Layer 2 of a small transformer language model trained on English Wikipedia (12 layers, counted from 0, width 96).
Take only the direct path to the model's output, skipping the later layers: a vector added to the residual stream pushes a token's score in proportion to its dot product with that token's output vector.

Output vectors of the tokens that the questions are about. A number n stands for (n - 128) times 0.027.
"- • Mayor (": 86, 133, 155, 127, 143, 112, 117, 123, 77, 109, 133, 134, 118, 109, 136, 155, 139, 165, 103, 108, 63, 125, 106, 134, 91, 177, 116, 136, 181, 103, 162, 160, 85, 128, 128, 165, 146, 159, 97, 144, 189, 109, 77, 144, 136, 121, 77, 133, 86, 83, 132, 118, 115, 147, 177, 135, 86, 112, 129, 146, 98, 132, 83, 133, 194, 129, 102, 191, 179, 74, 120, 73, 130, 148, 127, 168, 136, 141, 133, 180, 120, 109, 152, 95, 124, 128, 156, 184, 116, 107, 134, 116, 89, 186, 76, 186
".": 112, 145, 173, 137, 117, 142, 129, 127, 124, 106, 106, 91, 133, 147, 133, 154, 132, 145, 129, 149, 131, 129, 146, 102, 130, 179, 128, 109, 144, 109, 120, 141, 140, 161, 132, 84, 185, 137, 117, 101, 117, 133, 117, 111, 116, 124, 145, 119, 110, 154, 108, 134, 133, 119, 123, 141, 75, 154, 138, 125, 115, 117, 133, 125, 123, 200, 132, 124, 88, 155, 137, 126, 128, 93, 82, 126, 158, 148, 123, 135, 127, 107, 93, 120, 106, 78, 125, 127, 131, 99, 179, 141, 132, 169, 152, 80
"fast": 29, 134, 140, 73, 141, 113, 76, 163, 125, 126, 121, 119, 113, 95, 120, 163, 121, 108, 127, 126, 94, 158, 118, 164, 160, 167, 150, 121, 118, 127, 102, 165, 126, 106, 135, 116, 116, 123, 95, 169, 123, 93, 118, 94, 130, 132, 94, 132, 133, 116, 127, 148, 136, 142, 163, 129, 122, 154, 105, 138, 149, 137, 134, 124, 187, 165, 176, 146, 140, 118, 86, 154, 119, 135, 131, 125, 127, 105, 156, 164, 97, 112, 136, 147, 97, 106, 133, 167, 89, 113, 116, 107, 109, 187, 151, 152
"on's": 118, 134, 145, 119, 139, 132, 128, 103, 112, 125, 134, 115, 111, 119, 130, 126, 143, 160, 124, 142, 114, 199, 75, 134, 100, 126, 138, 149, 140, 160, 146, 132, 96, 112, 132, 152, 81, 117, 115, 125, 136, 124, 108, 129, 122, 116, 110, 126, 93, 132, 105, 149, 146, 140, 123, 119, 144, 130, 125, 151, 121, 166, 106, 114, 145, 179, 105, 118, 153, 105, 95, 128, 159, 89, 140, 168, 125, 134, 116, 122, 160, 120, 146, 112, 150, 140, 156, 115, 136, 107, 123, 108, 124, 125, 123, 125
" they were": 106, 135, 109, 104, 122, 131, 150, 138, 139, 89, 101, 131, 124, 140, 131, 164, 128, 160, 124, 127, 129, 152, 111, 159, 118, 136, 100, 134, 150, 120, 107, 129, 123, 147, 125, 124, 112, 143, 138, 150, 138, 94, 116, 126, 125, 133, 141, 123, 113, 124, 104, 145, 134, 136, 149, 120, 119, 175, 111, 96, 128, 145, 83, 166, 128, 156, 179, 171, 109, 86, 122, 91, 133, 108, 109, 171, 114, 83, 119, 111, 147, 134, 120, 138, 143, 103, 143, 132, 119, 132, 145, 131, 116, 124, 126, 142
"okoham": 87, 179, 94, 123, 155, 136, 91, 137, 104, 102, 119, 103, 80, 128, 150, 142, 124, 161, 158, 130, 139, 173, 114, 114, 93, 149, 165, 133, 115, 104, 120, 105, 97, 138, 104, 124, 136, 159, 116, 157, 138, 95, 120, 146, 137, 138, 96, 117, 115, 83, 114, 108, 127, 153, 124, 132, 132, 165, 122, 113, 134, 136, 98, 174, 168, 139, 172, 126, 143, 120, 102, 115, 156, 144, 137, 162, 142, 96, 136, 116, 172, 124, 163, 89, 107, 85, 150, 135, 100, 116, 103, 160, 143, 128, 104, 162
"aux": 77, 128, 133, 115, 121, 101, 109, 100, 113, 122, 142, 133, 125, 139, 181, 172, 134, 109, 108, 132, 119, 140, 131, 132, 79, 162, 186, 98, 139, 132, 137, 124, 112, 145, 132, 137, 108, 139, 131, 87, 151, 138, 113, 132, 125, 130, 120, 133, 116, 128, 92, 128, 132, 136, 145, 107, 108, 150, 113, 112, 119, 108, 135, 153, 155, 150, 106, 133, 126, 117, 129, 123, 121, 143, 155, 115, 129, 135, 118, 131, 148, 126, 142, 141, 148, 133, 151, 112, 126, 110, 117, 147, 107, 155, 94, 154
"-air": 93, 104, 140, 109, 167, 136, 103, 151, 118, 131, 112, 123, 115, 103, 126, 134, 84, 173, 140, 109, 114, 163, 137, 137, 91, 123, 169, 159, 141, 103, 168, 168, 121, 113, 121, 154, 128, 158, 108, 154, 128, 127, 111, 113, 128, 109, 113, 117, 141, 101, 102, 112, 156, 105, 144, 122, 107, 153, 127, 136, 153, 124, 115, 122, 154, 138, 129, 155, 149, 105, 105, 140, 166, 124, 154, 130, 107, 122, 138, 145, 156, 108, 121, 136, 132, 107, 165, 158, 107, 122, 72, 138, 117, 120, 105, 101
"econd": 115, 101, 154, 144, 129, 116, 101, 137, 99, 112, 114, 145, 146, 88, 138, 136, 133, 149, 169, 102, 124, 164, 145, 104, 146, 114, 95, 141, 118, 179, 134, 115, 118, 111, 108, 124, 119, 147, 99, 151, 104, 132, 104, 103, 122, 119, 128, 141, 80, 121, 134, 148, 131, 160, 111, 108, 100, 136, 117, 70, 116, 132, 94, 107, 167, 153, 133, 195, 156, 90, 102, 118, 175, 159, 145, 162, 94, 128, 132, 123, 165, 131, 147, 120, 120, 125, 160, 155, 113, 124, 137, 144, 129, 149, 94, 143
"ST))": 35, 114, 151, 131, 174, 108, 96, 146, 127, 92, 141, 103, 100, 123, 139, 211, 85, 152, 180, 105, 87, 158, 154, 212, 124, 144, 151, 125, 160, 189, 127, 134, 135, 71, 55, 147, 115, 136, 111, 118, 139, 100, 121, 197, 145, 110, 114, 138, 121, 128, 98, 126, 113, 170, 89, 98, 92, 194, 110, 50, 117, 118, 134, 155, 175, 159, 248, 163, 137, 106, 74, 129, 167, 133, 156, 134, 130, 113, 147, 122, 159, 62, 164, 93, 56, 134, 151, 141, 66, 111, 136, 148, 130, 105, 52, 147
"usanne": 131, 150, 127, 92, 128, 138, 132, 116, 73, 128, 81, 109, 121, 90, 139, 107, 126, 110, 149, 138, 100, 145, 110, 134, 96, 168, 129, 141, 168, 148, 144, 141, 119, 129, 122, 138, 172, 178, 96, 109, 149, 117, 78, 117, 129, 122, 116, 118, 135, 120, 115, 139, 149, 141, 165, 133, 108, 141, 128, 140, 124, 135, 121, 154, 150, 161, 170, 104, 164, 103, 131, 117, 172, 147, 110, 135, 106, 108, 126, 106, 143, 130, 158, 121, 89, 119, 172, 119, 99, 114, 112, 137, 101, 148, 105, 143
" certification alone.": 153, 188, 98, 97, 194, 93, 110, 114, 115, 120, 113, 105, 122, 125, 71, 163, 109, 190, 148, 103, 89, 168, 93, 118, 93, 126, 115, 112, 149, 153, 160, 135, 116, 105, 128, 204, 196, 199, 71, 169, 128, 70, 43, 122, 141, 97, 98, 106, 149, 86, 127, 115, 170, 157, 138, 66, 118, 118, 139, 78, 108, 117, 129, 143, 154, 136, 142, 214, 112, 45, 124, 103, 199, 154, 165, 117, 103, 122, 139, 169, 177, 79, 183, 109, 114, 138, 159, 141, 65, 93, 103, 154, 104, 173, 141, 163
" ====": 140, 149, 77, 90, 143, 93, 151, 140, 96, 97, 125, 146, 148, 158, 185, 128, 133, 152, 132, 136, 107, 135, 99, 126, 112, 101, 155, 161, 119, 168, 183, 150, 107, 111, 158, 161, 114, 159, 41, 137, 107, 125, 83, 106, 130, 120, 128, 131, 81, 142, 136, 154, 134, 104, 140, 170, 129, 124, 91, 140, 147, 128, 134, 99, 121, 151, 154, 104, 129, 113, 97, 96, 129, 147, 154, 165, 139, 110, 134, 166, 142, 95, 145, 120, 92, 89, 120, 134, 125, 137, 96, 131, 108, 146, 137, 160
" (UTC": 104, 127, 119, 132, 147, 110, 118, 97, 136, 116, 126, 126, 87, 134, 184, 129, 141, 205, 150, 142, 91, 128, 125, 155, 150, 143, 102, 131, 126, 102, 152, 168, 121, 141, 93, 128, 156, 140, 104, 106, 146, 94, 109, 137, 127, 117, 116, 142, 130, 103, 58, 121, 117, 110, 165, 135, 96, 181, 109, 67, 127, 138, 98, 177, 171, 118, 131, 160, 127, 116, 108, 107, 184, 150, 142, 126, 123, 112, 123, 155, 155, 115, 136, 122, 120, 93, 139, 167, 93, 99, 94, 98, 187, 100, 132, 170
"land": 83, 125, 96, 124, 157, 136, 93, 116, 152, 136, 126, 121, 157, 128, 124, 125, 135, 135, 151, 130, 109, 135, 131, 134, 114, 137, 123, 109, 122, 123, 140, 114, 115, 106, 140, 109, 149, 137, 122, 106, 113, 124, 145, 127, 124, 130, 139, 171, 119, 134, 84, 125, 119, 150, 101, 139, 128, 175, 114, 113, 140, 126, 135, 128, 126, 151, 113, 137, 131, 118, 140, 139, 176, 114, 146, 142, 115, 136, 123, 132, 147, 121, 124, 126, 113, 137, 155, 141, 101, 126, 123, 107, 78, 156, 155, 111
" include:": 102, 129, 88, 123, 129, 141, 132, 133, 87, 99, 112, 171, 134, 143, 126, 118, 133, 157, 136, 157, 91, 156, 118, 116, 114, 169, 127, 152, 172, 168, 150, 121, 115, 122, 139, 158, 154, 126, 117, 141, 96, 95, 110, 129, 131, 113, 134, 143, 108, 106, 74, 171, 137, 116, 163, 113, 90, 161, 128, 152, 90, 132, 120, 139, 132, 123, 130, 155, 93, 118, 94, 114, 123, 153, 149, 158, 115, 66, 141, 178, 163, 90, 138, 79, 152, 146, 114, 136, 130, 129, 125, 121, 141, 111, 113, 131
" Selsoviet": 56, 121, 163, 149, 164, 97, 137, 94, 116, 86, 131, 118, 135, 135, 143, 176, 115, 161, 172, 108, 128, 154, 121, 155, 109, 154, 142, 108, 173, 130, 157, 122, 127, 107, 96, 115, 169, 148, 151, 156, 110, 92, 118, 129, 129, 99, 91, 137, 117, 89, 124, 113, 117, 161, 144, 107, 101, 138, 95, 124, 123, 142, 136, 124, 143, 97, 163, 116, 149, 118, 110, 112, 130, 163, 131, 132, 131, 137, 140, 173, 143, 85, 166, 102, 121, 104, 165, 132, 104, 110, 111, 102, 138, 163, 115, 125
" Pradesh": 83, 111, 113, 108, 185, 117, 146, 96, 93, 134, 104, 114, 145, 139, 111, 202, 136, 160, 144, 71, 95, 169, 91, 158, 120, 145, 128, 156, 182, 182, 104, 119, 144, 71, 111, 183, 127, 108, 111, 150, 111, 102, 145, 147, 130, 84, 90, 134, 88, 126, 146, 146, 184, 165, 133, 106, 118, 173, 94, 117, 122, 118, 113, 122, 184, 137, 143, 98, 119, 149, 69, 149, 113, 160, 138, 114, 69, 69, 133, 144, 143, 94, 179, 104, 102, 114, 159, 151, 104, 118, 111, 110, 179, 155, 116, 181
" | Event": 157, 137, 129, 111, 111, 79, 131, 143, 134, 92, 140, 137, 116, 102, 136, 132, 140, 188, 131, 138, 129, 149, 113, 146, 93, 123, 129, 165, 106, 135, 126, 169, 128, 88, 123, 132, 135, 142, 139, 136, 127, 99, 121, 140, 133, 115, 128, 158, 74, 89, 106, 124, 138, 167, 135, 161, 97, 157, 91, 121, 120, 155, 118, 164, 163, 123, 141, 141, 129, 106, 110, 124, 120, 138, 132, 160, 91, 129, 129, 138, 148, 85, 148, 112, 81, 118, 118, 146, 126, 112, 138, 113, 141, 171, 88, 142
" average of ": 121, 113, 151, 96, 145, 128, 126, 114, 135, 132, 95, 147, 96, 127, 149, 135, 98, 181, 159, 143, 129, 174, 105, 144, 129, 131, 165, 144, 144, 135, 113, 143, 114, 107, 134, 108, 141, 118, 95, 177, 146, 69, 129, 107, 130, 104, 109, 106, 118, 116, 119, 84, 149, 122, 147, 109, 126, 190, 71, 123, 115, 153, 123, 128, 130, 135, 118, 155, 129, 117, 86, 134, 183, 130, 155, 186, 71, 114, 139, 140, 125, 91, 138, 91, 130, 115, 157, 110, 121, 119, 108, 157, 153, 120, 138, 163

Each question shows what one neuron of this layer's MLP adds at an activation of 1. A number n stands for (n - 128) times 0.0031.

n278: 101, 159, 128, 126, 98, 155, 136, 129, 94, 133, 147, 100, 129, 147, 100, 153, 140, 167, 79, 127, 137, 131, 162, 169, 97, 160, 103, 138, 114, 109, 89, 130, 117, 116, 181, 159, 116, 129, 140, 116, 86, 125, 77, 166, 113, 142, 155, 139, 107, 123, 146, 109, 109, 171, 88, 93, 99, 139, 102, 151, 141, 111, 124, 130, 149, 141, 117, 176, 177, 102, 170, 138, 114, 111, 139, 113, 125, 133, 127, 141, 137, 127, 117, 121, 83, 111, 178, 159, 132, 114, 114, 117, 156, 109, 112, 114
Which two tokens does it push up most, strongest first? "- • Mayor (", "ST))"

n259: 116, 104, 138, 118, 124, 162, 125, 130, 144, 117, 130, 100, 128, 148, 118, 129, 129, 136, 132, 120, 122, 98, 155, 153, 132, 105, 106, 149, 127, 115, 95, 138, 145, 138, 136, 129, 106, 120, 154, 128, 133, 147, 123, 144, 117, 115, 148, 128, 134, 132, 115, 119, 114, 120, 113, 110, 141, 115, 125, 126, 124, 149, 129, 137, 133, 131, 141, 148, 135, 123, 128, 124, 132, 131, 122, 136, 125, 131, 101, 124, 119, 151, 128, 139, 148, 97, 134, 125, 133, 133, 123, 157, 118, 117, 118, 137
Pushed up most: " they were"

n368: 132, 131, 128, 124, 126, 122, 129, 120, 127, 120, 127, 122, 121, 121, 133, 132, 125, 132, 128, 126, 131, 127, 132, 119, 130, 128, 126, 135, 124, 132, 128, 135, 125, 128, 134, 129, 114, 124, 129, 123, 129, 132, 129, 121, 140, 134, 129, 130, 125, 127, 132, 128, 126, 122, 116, 132, 119, 134, 129, 129, 144, 130, 126, 124, 133, 127, 127, 126, 138, 122, 121, 122, 131, 136, 127, 136, 129, 127, 121, 136, 125, 114, 130, 131, 132, 131, 130, 127, 114, 137, 128, 138, 129, 129, 128, 127
Pushed down most: "."

n160: 124, 137, 132, 128, 135, 122, 125, 127, 130, 127, 124, 129, 127, 120, 128, 125, 127, 122, 128, 129, 129, 129, 126, 123, 129, 132, 125, 128, 125, 127, 128, 134, 126, 132, 128, 128, 126, 125, 126, 121, 124, 128, 129, 128, 126, 136, 131, 128, 130, 133, 131, 131, 133, 134, 126, 129, 122, 125, 134, 125, 127, 126, 133, 124, 128, 120, 129, 128, 130, 126, 125, 128, 129, 128, 124, 131, 122, 128, 126, 129, 134, 129, 128, 120, 126, 130, 129, 126, 121, 136, 126, 130, 130, 128, 138, 124
Pushed down most: "- • Mayor ("

n65: 128, 141, 123, 135, 124, 113, 138, 126, 117, 135, 132, 120, 127, 121, 131, 132, 137, 121, 124, 127, 137, 123, 133, 138, 130, 146, 127, 129, 127, 117, 130, 118, 132, 133, 129, 126, 146, 127, 142, 114, 119, 110, 137, 105, 142, 126, 108, 122, 145, 129, 139, 116, 125, 145, 134, 129, 139, 133, 128, 129, 145, 118, 115, 130, 114, 114, 126, 119, 132, 117, 135, 113, 126, 126, 128, 136, 136, 128, 131, 138, 125, 125, 133, 131, 122, 124, 125, 125, 126, 157, 126, 126, 126, 133, 132, 125
Pushed up most: " Selsoviet"

n305: 123, 110, 120, 93, 126, 161, 152, 103, 131, 136, 104, 136, 155, 116, 126, 128, 117, 125, 116, 117, 90, 129, 121, 146, 153, 158, 124, 137, 110, 114, 127, 107, 136, 94, 131, 150, 144, 154, 149, 126, 125, 118, 135, 110, 113, 127, 137, 132, 110, 118, 157, 126, 116, 146, 153, 100, 113, 137, 117, 113, 103, 135, 144, 104, 139, 151, 125, 138, 111, 107, 129, 143, 160, 131, 142, 147, 139, 104, 116, 186, 93, 169, 117, 98, 150, 136, 115, 117, 121, 120, 146, 133, 132, 137, 122, 143
Pushed down most: "okoham"

n37: 164, 143, 124, 133, 116, 145, 133, 147, 100, 100, 111, 134, 144, 122, 118, 140, 156, 140, 124, 107, 119, 127, 134, 145, 117, 130, 140, 122, 140, 136, 158, 89, 168, 135, 138, 97, 137, 111, 116, 124, 134, 129, 136, 165, 92, 126, 105, 113, 129, 121, 137, 139, 114, 148, 152, 130, 142, 135, 140, 107, 132, 118, 113, 121, 124, 111, 117, 79, 143, 128, 137, 112, 148, 119, 111, 115, 105, 145, 111, 127, 126, 141, 134, 114, 143, 121, 128, 113, 118, 159, 133, 130, 132, 128, 128, 132
Which three tokens does it push up most, strongest first? "usanne", " Pradesh", " Selsoviet"

n172: 127, 169, 171, 116, 142, 110, 121, 158, 57, 147, 132, 119, 94, 117, 119, 152, 156, 153, 174, 122, 84, 128, 160, 120, 104, 140, 111, 130, 131, 142, 143, 78, 130, 115, 137, 186, 198, 134, 124, 115, 108, 99, 136, 141, 153, 142, 142, 117, 108, 108, 120, 151, 95, 76, 121, 138, 96, 100, 146, 148, 144, 120, 150, 88, 138, 117, 140, 144, 146, 144, 71, 127, 124, 132, 120, 115, 110, 135, 134, 104, 146, 166, 144, 148, 113, 175, 134, 87, 109, 155, 124, 142, 126, 103, 124, 84
Pushed down most: " they were"

n301: 111, 134, 127, 123, 130, 115, 124, 143, 121, 156, 128, 106, 134, 148, 124, 116, 102, 131, 133, 121, 120, 137, 114, 129, 136, 146, 124, 139, 130, 137, 135, 121, 142, 149, 113, 131, 139, 125, 137, 126, 109, 113, 116, 136, 121, 145, 121, 115, 133, 133, 123, 132, 141, 141, 119, 123, 115, 134, 169, 148, 108, 129, 118, 107, 129, 125, 136, 115, 140, 123, 141, 131, 109, 129, 128, 128, 97, 123, 130, 98, 116, 127, 132, 124, 146, 106, 119, 144, 134, 132, 125, 136, 172, 132, 140, 130
Pushed up most: " Pradesh"

n166: 184, 133, 145, 161, 161, 141, 138, 97, 154, 118, 127, 104, 94, 113, 149, 126, 92, 114, 122, 85, 153, 160, 144, 153, 149, 114, 119, 118, 118, 132, 93, 140, 52, 115, 135, 132, 73, 107, 159, 143, 97, 134, 116, 118, 133, 108, 126, 116, 101, 178, 124, 108, 149, 123, 126, 103, 132, 138, 153, 143, 162, 125, 98, 161, 141, 123, 114, 91, 174, 157, 143, 92, 130, 159, 144, 106, 111, 171, 116, 154, 148, 121, 148, 102, 101, 127, 114, 132, 160, 91, 109, 164, 133, 124, 129, 120
Pushed up most: "on's"

n286: 137, 106, 126, 111, 155, 163, 154, 132, 124, 114, 122, 138, 90, 111, 109, 107, 151, 129, 113, 123, 118, 129, 113, 119, 125, 106, 112, 110, 141, 132, 137, 101, 113, 155, 156, 135, 111, 158, 117, 136, 122, 113, 118, 166, 173, 138, 171, 126, 146, 122, 135, 147, 119, 120, 131, 145, 127, 136, 84, 92, 107, 127, 126, 169, 144, 120, 114, 123, 135, 114, 109, 127, 137, 135, 136, 137, 117, 116, 108, 110, 129, 105, 129, 123, 149, 146, 163, 88, 123, 158, 157, 100, 135, 122, 147, 120
Pushed up most: " they were"

n186: 125, 126, 105, 122, 108, 142, 126, 130, 96, 103, 145, 137, 136, 181, 107, 135, 147, 139, 150, 115, 153, 117, 128, 101, 163, 157, 113, 119, 154, 149, 125, 110, 150, 104, 109, 139, 167, 105, 75, 136, 136, 113, 129, 146, 131, 115, 124, 123, 174, 122, 146, 142, 86, 124, 144, 138, 101, 133, 109, 79, 98, 164, 131, 146, 118, 70, 150, 163, 78, 151, 135, 159, 135, 139, 101, 133, 93, 158, 109, 141, 126, 106, 124, 119, 82, 118, 138, 127, 155, 162, 150, 146, 150, 95, 78, 153
Pushed down most: "on's"

n134: 141, 159, 122, 123, 146, 116, 128, 138, 123, 134, 113, 114, 143, 120, 136, 117, 134, 140, 106, 145, 118, 120, 128, 111, 133, 121, 125, 145, 102, 133, 154, 117, 122, 128, 127, 124, 115, 133, 127, 147, 132, 131, 126, 128, 103, 128, 131, 141, 132, 150, 127, 141, 133, 119, 133, 130, 136, 105, 126, 119, 127, 110, 150, 123, 134, 117, 132, 125, 136, 133, 140, 138, 127, 118, 115, 111, 118, 122, 119, 119, 130, 135, 120, 114, 123, 132, 132, 130, 121, 128, 134, 136, 129, 131, 134, 153
Which three tokens does it push up most, strongest first? " ====", " certification alone.", "usanne"

n383: 154, 109, 110, 132, 146, 138, 114, 144, 111, 116, 141, 151, 132, 95, 138, 102, 128, 128, 116, 146, 125, 146, 168, 119, 122, 103, 112, 124, 119, 119, 141, 148, 114, 163, 151, 157, 115, 129, 126, 120, 136, 149, 149, 103, 138, 131, 147, 110, 151, 183, 130, 152, 121, 134, 138, 144, 134, 119, 103, 102, 134, 117, 119, 102, 138, 137, 115, 166, 97, 125, 129, 154, 118, 131, 122, 138, 145, 138, 112, 103, 97, 113, 133, 115, 98, 111, 121, 137, 119, 139, 99, 117, 111, 138, 142, 113
Pushed up most: " ===="

n128: 113, 123, 137, 107, 107, 137, 105, 146, 135, 122, 118, 162, 103, 149, 125, 143, 129, 136, 142, 130, 169, 135, 150, 136, 118, 137, 138, 147, 127, 115, 113, 95, 141, 143, 151, 109, 69, 121, 116, 114, 93, 144, 176, 120, 154, 103, 82, 108, 108, 133, 141, 94, 122, 109, 139, 142, 158, 134, 150, 139, 140, 129, 134, 147, 110, 103, 162, 88, 130, 113, 151, 138, 138, 107, 133, 136, 129, 120, 156, 84, 150, 108, 123, 134, 123, 131, 115, 154, 130, 69, 138, 129, 112, 180, 119, 158
Which two tokens does it push up most, strongest first? "okoham", "fast"

n191: 147, 99, 186, 148, 168, 125, 130, 146, 100, 98, 135, 103, 153, 114, 138, 129, 129, 126, 144, 114, 123, 114, 101, 114, 130, 98, 141, 137, 142, 145, 104, 85, 82, 139, 131, 152, 153, 139, 134, 123, 112, 140, 128, 104, 94, 117, 110, 95, 122, 127, 154, 152, 132, 140, 109, 141, 115, 162, 125, 161, 152, 93, 166, 102, 112, 142, 133, 98, 108, 167, 139, 105, 150, 117, 136, 98, 149, 81, 135, 161, 146, 128, 155, 122, 72, 145, 132, 127, 150, 134, 131, 118, 112, 122, 136, 135
Pushed up most: " Pradesh"

n137: 117, 133, 128, 139, 132, 147, 145, 138, 133, 118, 124, 113, 142, 101, 140, 137, 139, 131, 136, 123, 121, 134, 130, 132, 111, 121, 154, 162, 122, 123, 115, 151, 147, 121, 114, 97, 127, 94, 141, 128, 112, 110, 110, 148, 122, 154, 139, 127, 140, 136, 118, 125, 130, 137, 104, 115, 116, 122, 142, 138, 132, 120, 119, 101, 128, 130, 118, 144, 145, 140, 98, 149, 153, 131, 143, 118, 117, 119, 121, 136, 103, 95, 147, 159, 137, 118, 133, 134, 130, 112, 137, 150, 133, 124, 131, 103
Which two tokens does it push up most, strongest first? "ST))", "-air"

n204: 127, 110, 119, 147, 156, 131, 103, 122, 126, 109, 136, 111, 110, 142, 144, 124, 146, 111, 131, 151, 140, 167, 123, 112, 152, 166, 134, 137, 91, 96, 84, 90, 147, 119, 145, 156, 136, 86, 120, 145, 94, 112, 137, 92, 126, 121, 110, 118, 131, 124, 129, 157, 144, 158, 125, 162, 122, 127, 102, 116, 150, 129, 165, 146, 141, 154, 135, 123, 136, 132, 102, 87, 135, 114, 122, 114, 141, 167, 109, 100, 123, 132, 146, 141, 88, 136, 76, 162, 162, 156, 108, 132, 93, 149, 159, 132
Pushed up most: "fast"

n148: 130, 109, 104, 124, 125, 148, 167, 155, 173, 170, 135, 82, 144, 150, 129, 124, 114, 129, 125, 121, 127, 103, 106, 152, 160, 129, 131, 148, 130, 144, 114, 112, 117, 119, 127, 105, 202, 103, 116, 121, 161, 100, 95, 87, 146, 108, 129, 143, 52, 121, 169, 103, 177, 127, 119, 86, 130, 139, 147, 122, 124, 120, 160, 117, 111, 101, 154, 109, 120, 146, 109, 131, 126, 115, 193, 147, 164, 148, 121, 132, 125, 129, 151, 127, 123, 109, 106, 121, 141, 99, 110, 80, 116, 148, 159, 133
Pushed down most: "aux"

n23: 118, 132, 128, 127, 125, 118, 131, 125, 131, 129, 122, 135, 132, 111, 133, 125, 138, 124, 132, 118, 131, 129, 127, 126, 130, 127, 130, 133, 130, 130, 133, 135, 124, 121, 130, 117, 141, 133, 122, 126, 126, 126, 132, 132, 138, 128, 130, 120, 125, 136, 127, 123, 135, 124, 135, 133, 122, 130, 125, 128, 129, 119, 123, 130, 126, 121, 122, 131, 145, 122, 125, 128, 137, 127, 129, 120, 135, 126, 126, 137, 133, 133, 130, 128, 125, 130, 126, 125, 130, 127, 126, 126, 130, 135, 128, 127
Pushed down most: " they were"

n2: 139, 125, 136, 146, 118, 136, 148, 121, 112, 126, 128, 129, 135, 100, 113, 124, 139, 137, 135, 116, 129, 141, 150, 129, 125, 129, 134, 124, 123, 123, 132, 122, 113, 122, 137, 133, 115, 105, 142, 105, 116, 125, 117, 139, 123, 119, 130, 118, 127, 132, 144, 127, 127, 137, 119, 128, 158, 100, 134, 132, 144, 123, 132, 123, 131, 132, 107, 105, 125, 155, 125, 150, 128, 111, 115, 124, 116, 130, 97, 130, 129, 125, 145, 142, 150, 133, 150, 126, 123, 129, 145, 122, 128, 117, 128, 122
Pushed up most: "on's"

n131: 123, 129, 158, 135, 119, 108, 89, 131, 130, 132, 96, 135, 87, 147, 128, 119, 95, 114, 113, 148, 142, 127, 127, 142, 123, 132, 88, 82, 121, 138, 132, 115, 144, 146, 121, 118, 117, 116, 130, 152, 173, 149, 137, 146, 113, 137, 126, 136, 107, 100, 140, 126, 103, 159, 137, 112, 152, 122, 127, 99, 94, 100, 121, 156, 143, 122, 118, 171, 106, 126, 130, 135, 120, 137, 97, 119, 163, 143, 110, 114, 115, 129, 137, 128, 129, 145, 139, 141, 146, 188, 152, 129, 135, 147, 96, 140
Pushed up most: "- • Mayor ("

n196: 139, 116, 73, 115, 123, 168, 132, 108, 160, 122, 143, 111, 115, 109, 137, 129, 133, 89, 105, 105, 136, 170, 181, 126, 140, 134, 127, 142, 137, 97, 152, 97, 163, 125, 146, 134, 119, 143, 142, 102, 112, 127, 149, 104, 157, 91, 170, 140, 96, 159, 109, 110, 111, 125, 134, 158, 127, 70, 127, 121, 130, 158, 171, 118, 111, 121, 101, 58, 133, 104, 119, 141, 162, 126, 150, 180, 149, 104, 124, 106, 132, 127, 132, 132, 156, 124, 107, 130, 98, 151, 153, 118, 113, 147, 174, 89
Pushed up most: "land"

n232: 105, 106, 153, 125, 116, 136, 104, 150, 147, 140, 133, 122, 127, 134, 117, 135, 147, 132, 159, 126, 156, 121, 122, 135, 154, 157, 122, 131, 113, 140, 137, 130, 142, 124, 110, 117, 147, 109, 126, 114, 133, 136, 127, 129, 138, 117, 110, 110, 118, 113, 109, 124, 135, 104, 130, 101, 117, 105, 141, 141, 113, 128, 144, 147, 131, 157, 121, 142, 106, 67, 126, 139, 127, 130, 129, 133, 108, 149, 158, 135, 137, 111, 131, 138, 128, 120, 124, 145, 101, 132, 119, 102, 136, 128, 149, 125
Pushed up most: "fast"

n330: 126, 128, 126, 127, 122, 119, 127, 127, 127, 127, 122, 135, 137, 111, 123, 141, 135, 140, 131, 134, 129, 134, 131, 130, 122, 138, 133, 130, 132, 122, 131, 126, 120, 128, 133, 132, 140, 122, 139, 122, 123, 120, 136, 121, 130, 124, 122, 126, 131, 125, 135, 123, 126, 134, 135, 125, 128, 131, 128, 128, 138, 114, 131, 132, 110, 113, 133, 126, 131, 114, 130, 124, 125, 124, 129, 131, 124, 132, 128, 129, 128, 128, 127, 122, 118, 131, 127, 132, 138, 129, 131, 131, 133, 126, 134, 133
Pushed up most: " Selsoviet"

n298: 122, 135, 91, 148, 151, 143, 110, 139, 148, 136, 140, 178, 134, 83, 134, 160, 142, 133, 132, 93, 98, 148, 129, 87, 126, 150, 124, 126, 149, 148, 121, 135, 117, 106, 128, 117, 114, 166, 102, 133, 133, 140, 143, 119, 113, 138, 109, 139, 148, 125, 132, 142, 115, 84, 156, 122, 105, 97, 105, 114, 70, 117, 118, 134, 105, 107, 129, 181, 136, 133, 154, 190, 127, 143, 117, 102, 108, 117, 140, 130, 142, 134, 138, 131, 149, 152, 148, 126, 104, 122, 111, 122, 154, 116, 98, 117
Pushed up most: " certification alone."

n321: 138, 92, 171, 125, 117, 146, 62, 112, 188, 116, 139, 96, 133, 108, 122, 74, 133, 141, 139, 127, 129, 148, 150, 102, 112, 137, 157, 95, 116, 126, 123, 138, 135, 141, 108, 112, 126, 136, 99, 159, 175, 130, 149, 151, 171, 122, 130, 97, 163, 79, 172, 84, 125, 122, 99, 99, 147, 131, 88, 128, 151, 108, 138, 136, 110, 108, 134, 126, 133, 130, 131, 48, 73, 175, 95, 136, 153, 108, 155, 130, 130, 133, 110, 108, 123, 169, 140, 131, 118, 153, 123, 157, 140, 186, 137, 163
Pushed up most: "okoham"

n102: 126, 121, 132, 131, 132, 116, 135, 124, 123, 127, 119, 125, 122, 131, 131, 127, 132, 122, 124, 134, 126, 127, 132, 133, 125, 130, 136, 123, 129, 124, 130, 131, 142, 131, 124, 118, 125, 122, 127, 135, 131, 132, 124, 134, 139, 124, 122, 120, 132, 130, 129, 129, 127, 135, 124, 118, 133, 130, 126, 129, 137, 128, 124, 126, 127, 126, 122, 124, 130, 127, 123, 120, 132, 133, 133, 133, 129, 130, 122, 125, 127, 130, 124, 130, 126, 136, 127, 126, 124, 131, 132, 130, 133, 131, 134, 120
Pushed down most: " include:"

n374: 157, 94, 129, 130, 145, 134, 122, 102, 148, 111, 131, 101, 145, 155, 127, 106, 102, 146, 138, 106, 134, 90, 145, 163, 140, 141, 124, 138, 160, 156, 90, 178, 146, 150, 132, 102, 103, 133, 112, 140, 109, 141, 140, 116, 158, 127, 113, 149, 94, 129, 143, 132, 123, 114, 119, 134, 117, 126, 81, 150, 119, 146, 117, 104, 132, 142, 92, 166, 104, 110, 142, 147, 106, 112, 91, 120, 142, 156, 138, 120, 134, 106, 115, 154, 108, 145, 183, 118, 82, 145, 68, 145, 139, 116, 155, 130
Pushed down most: "okoham"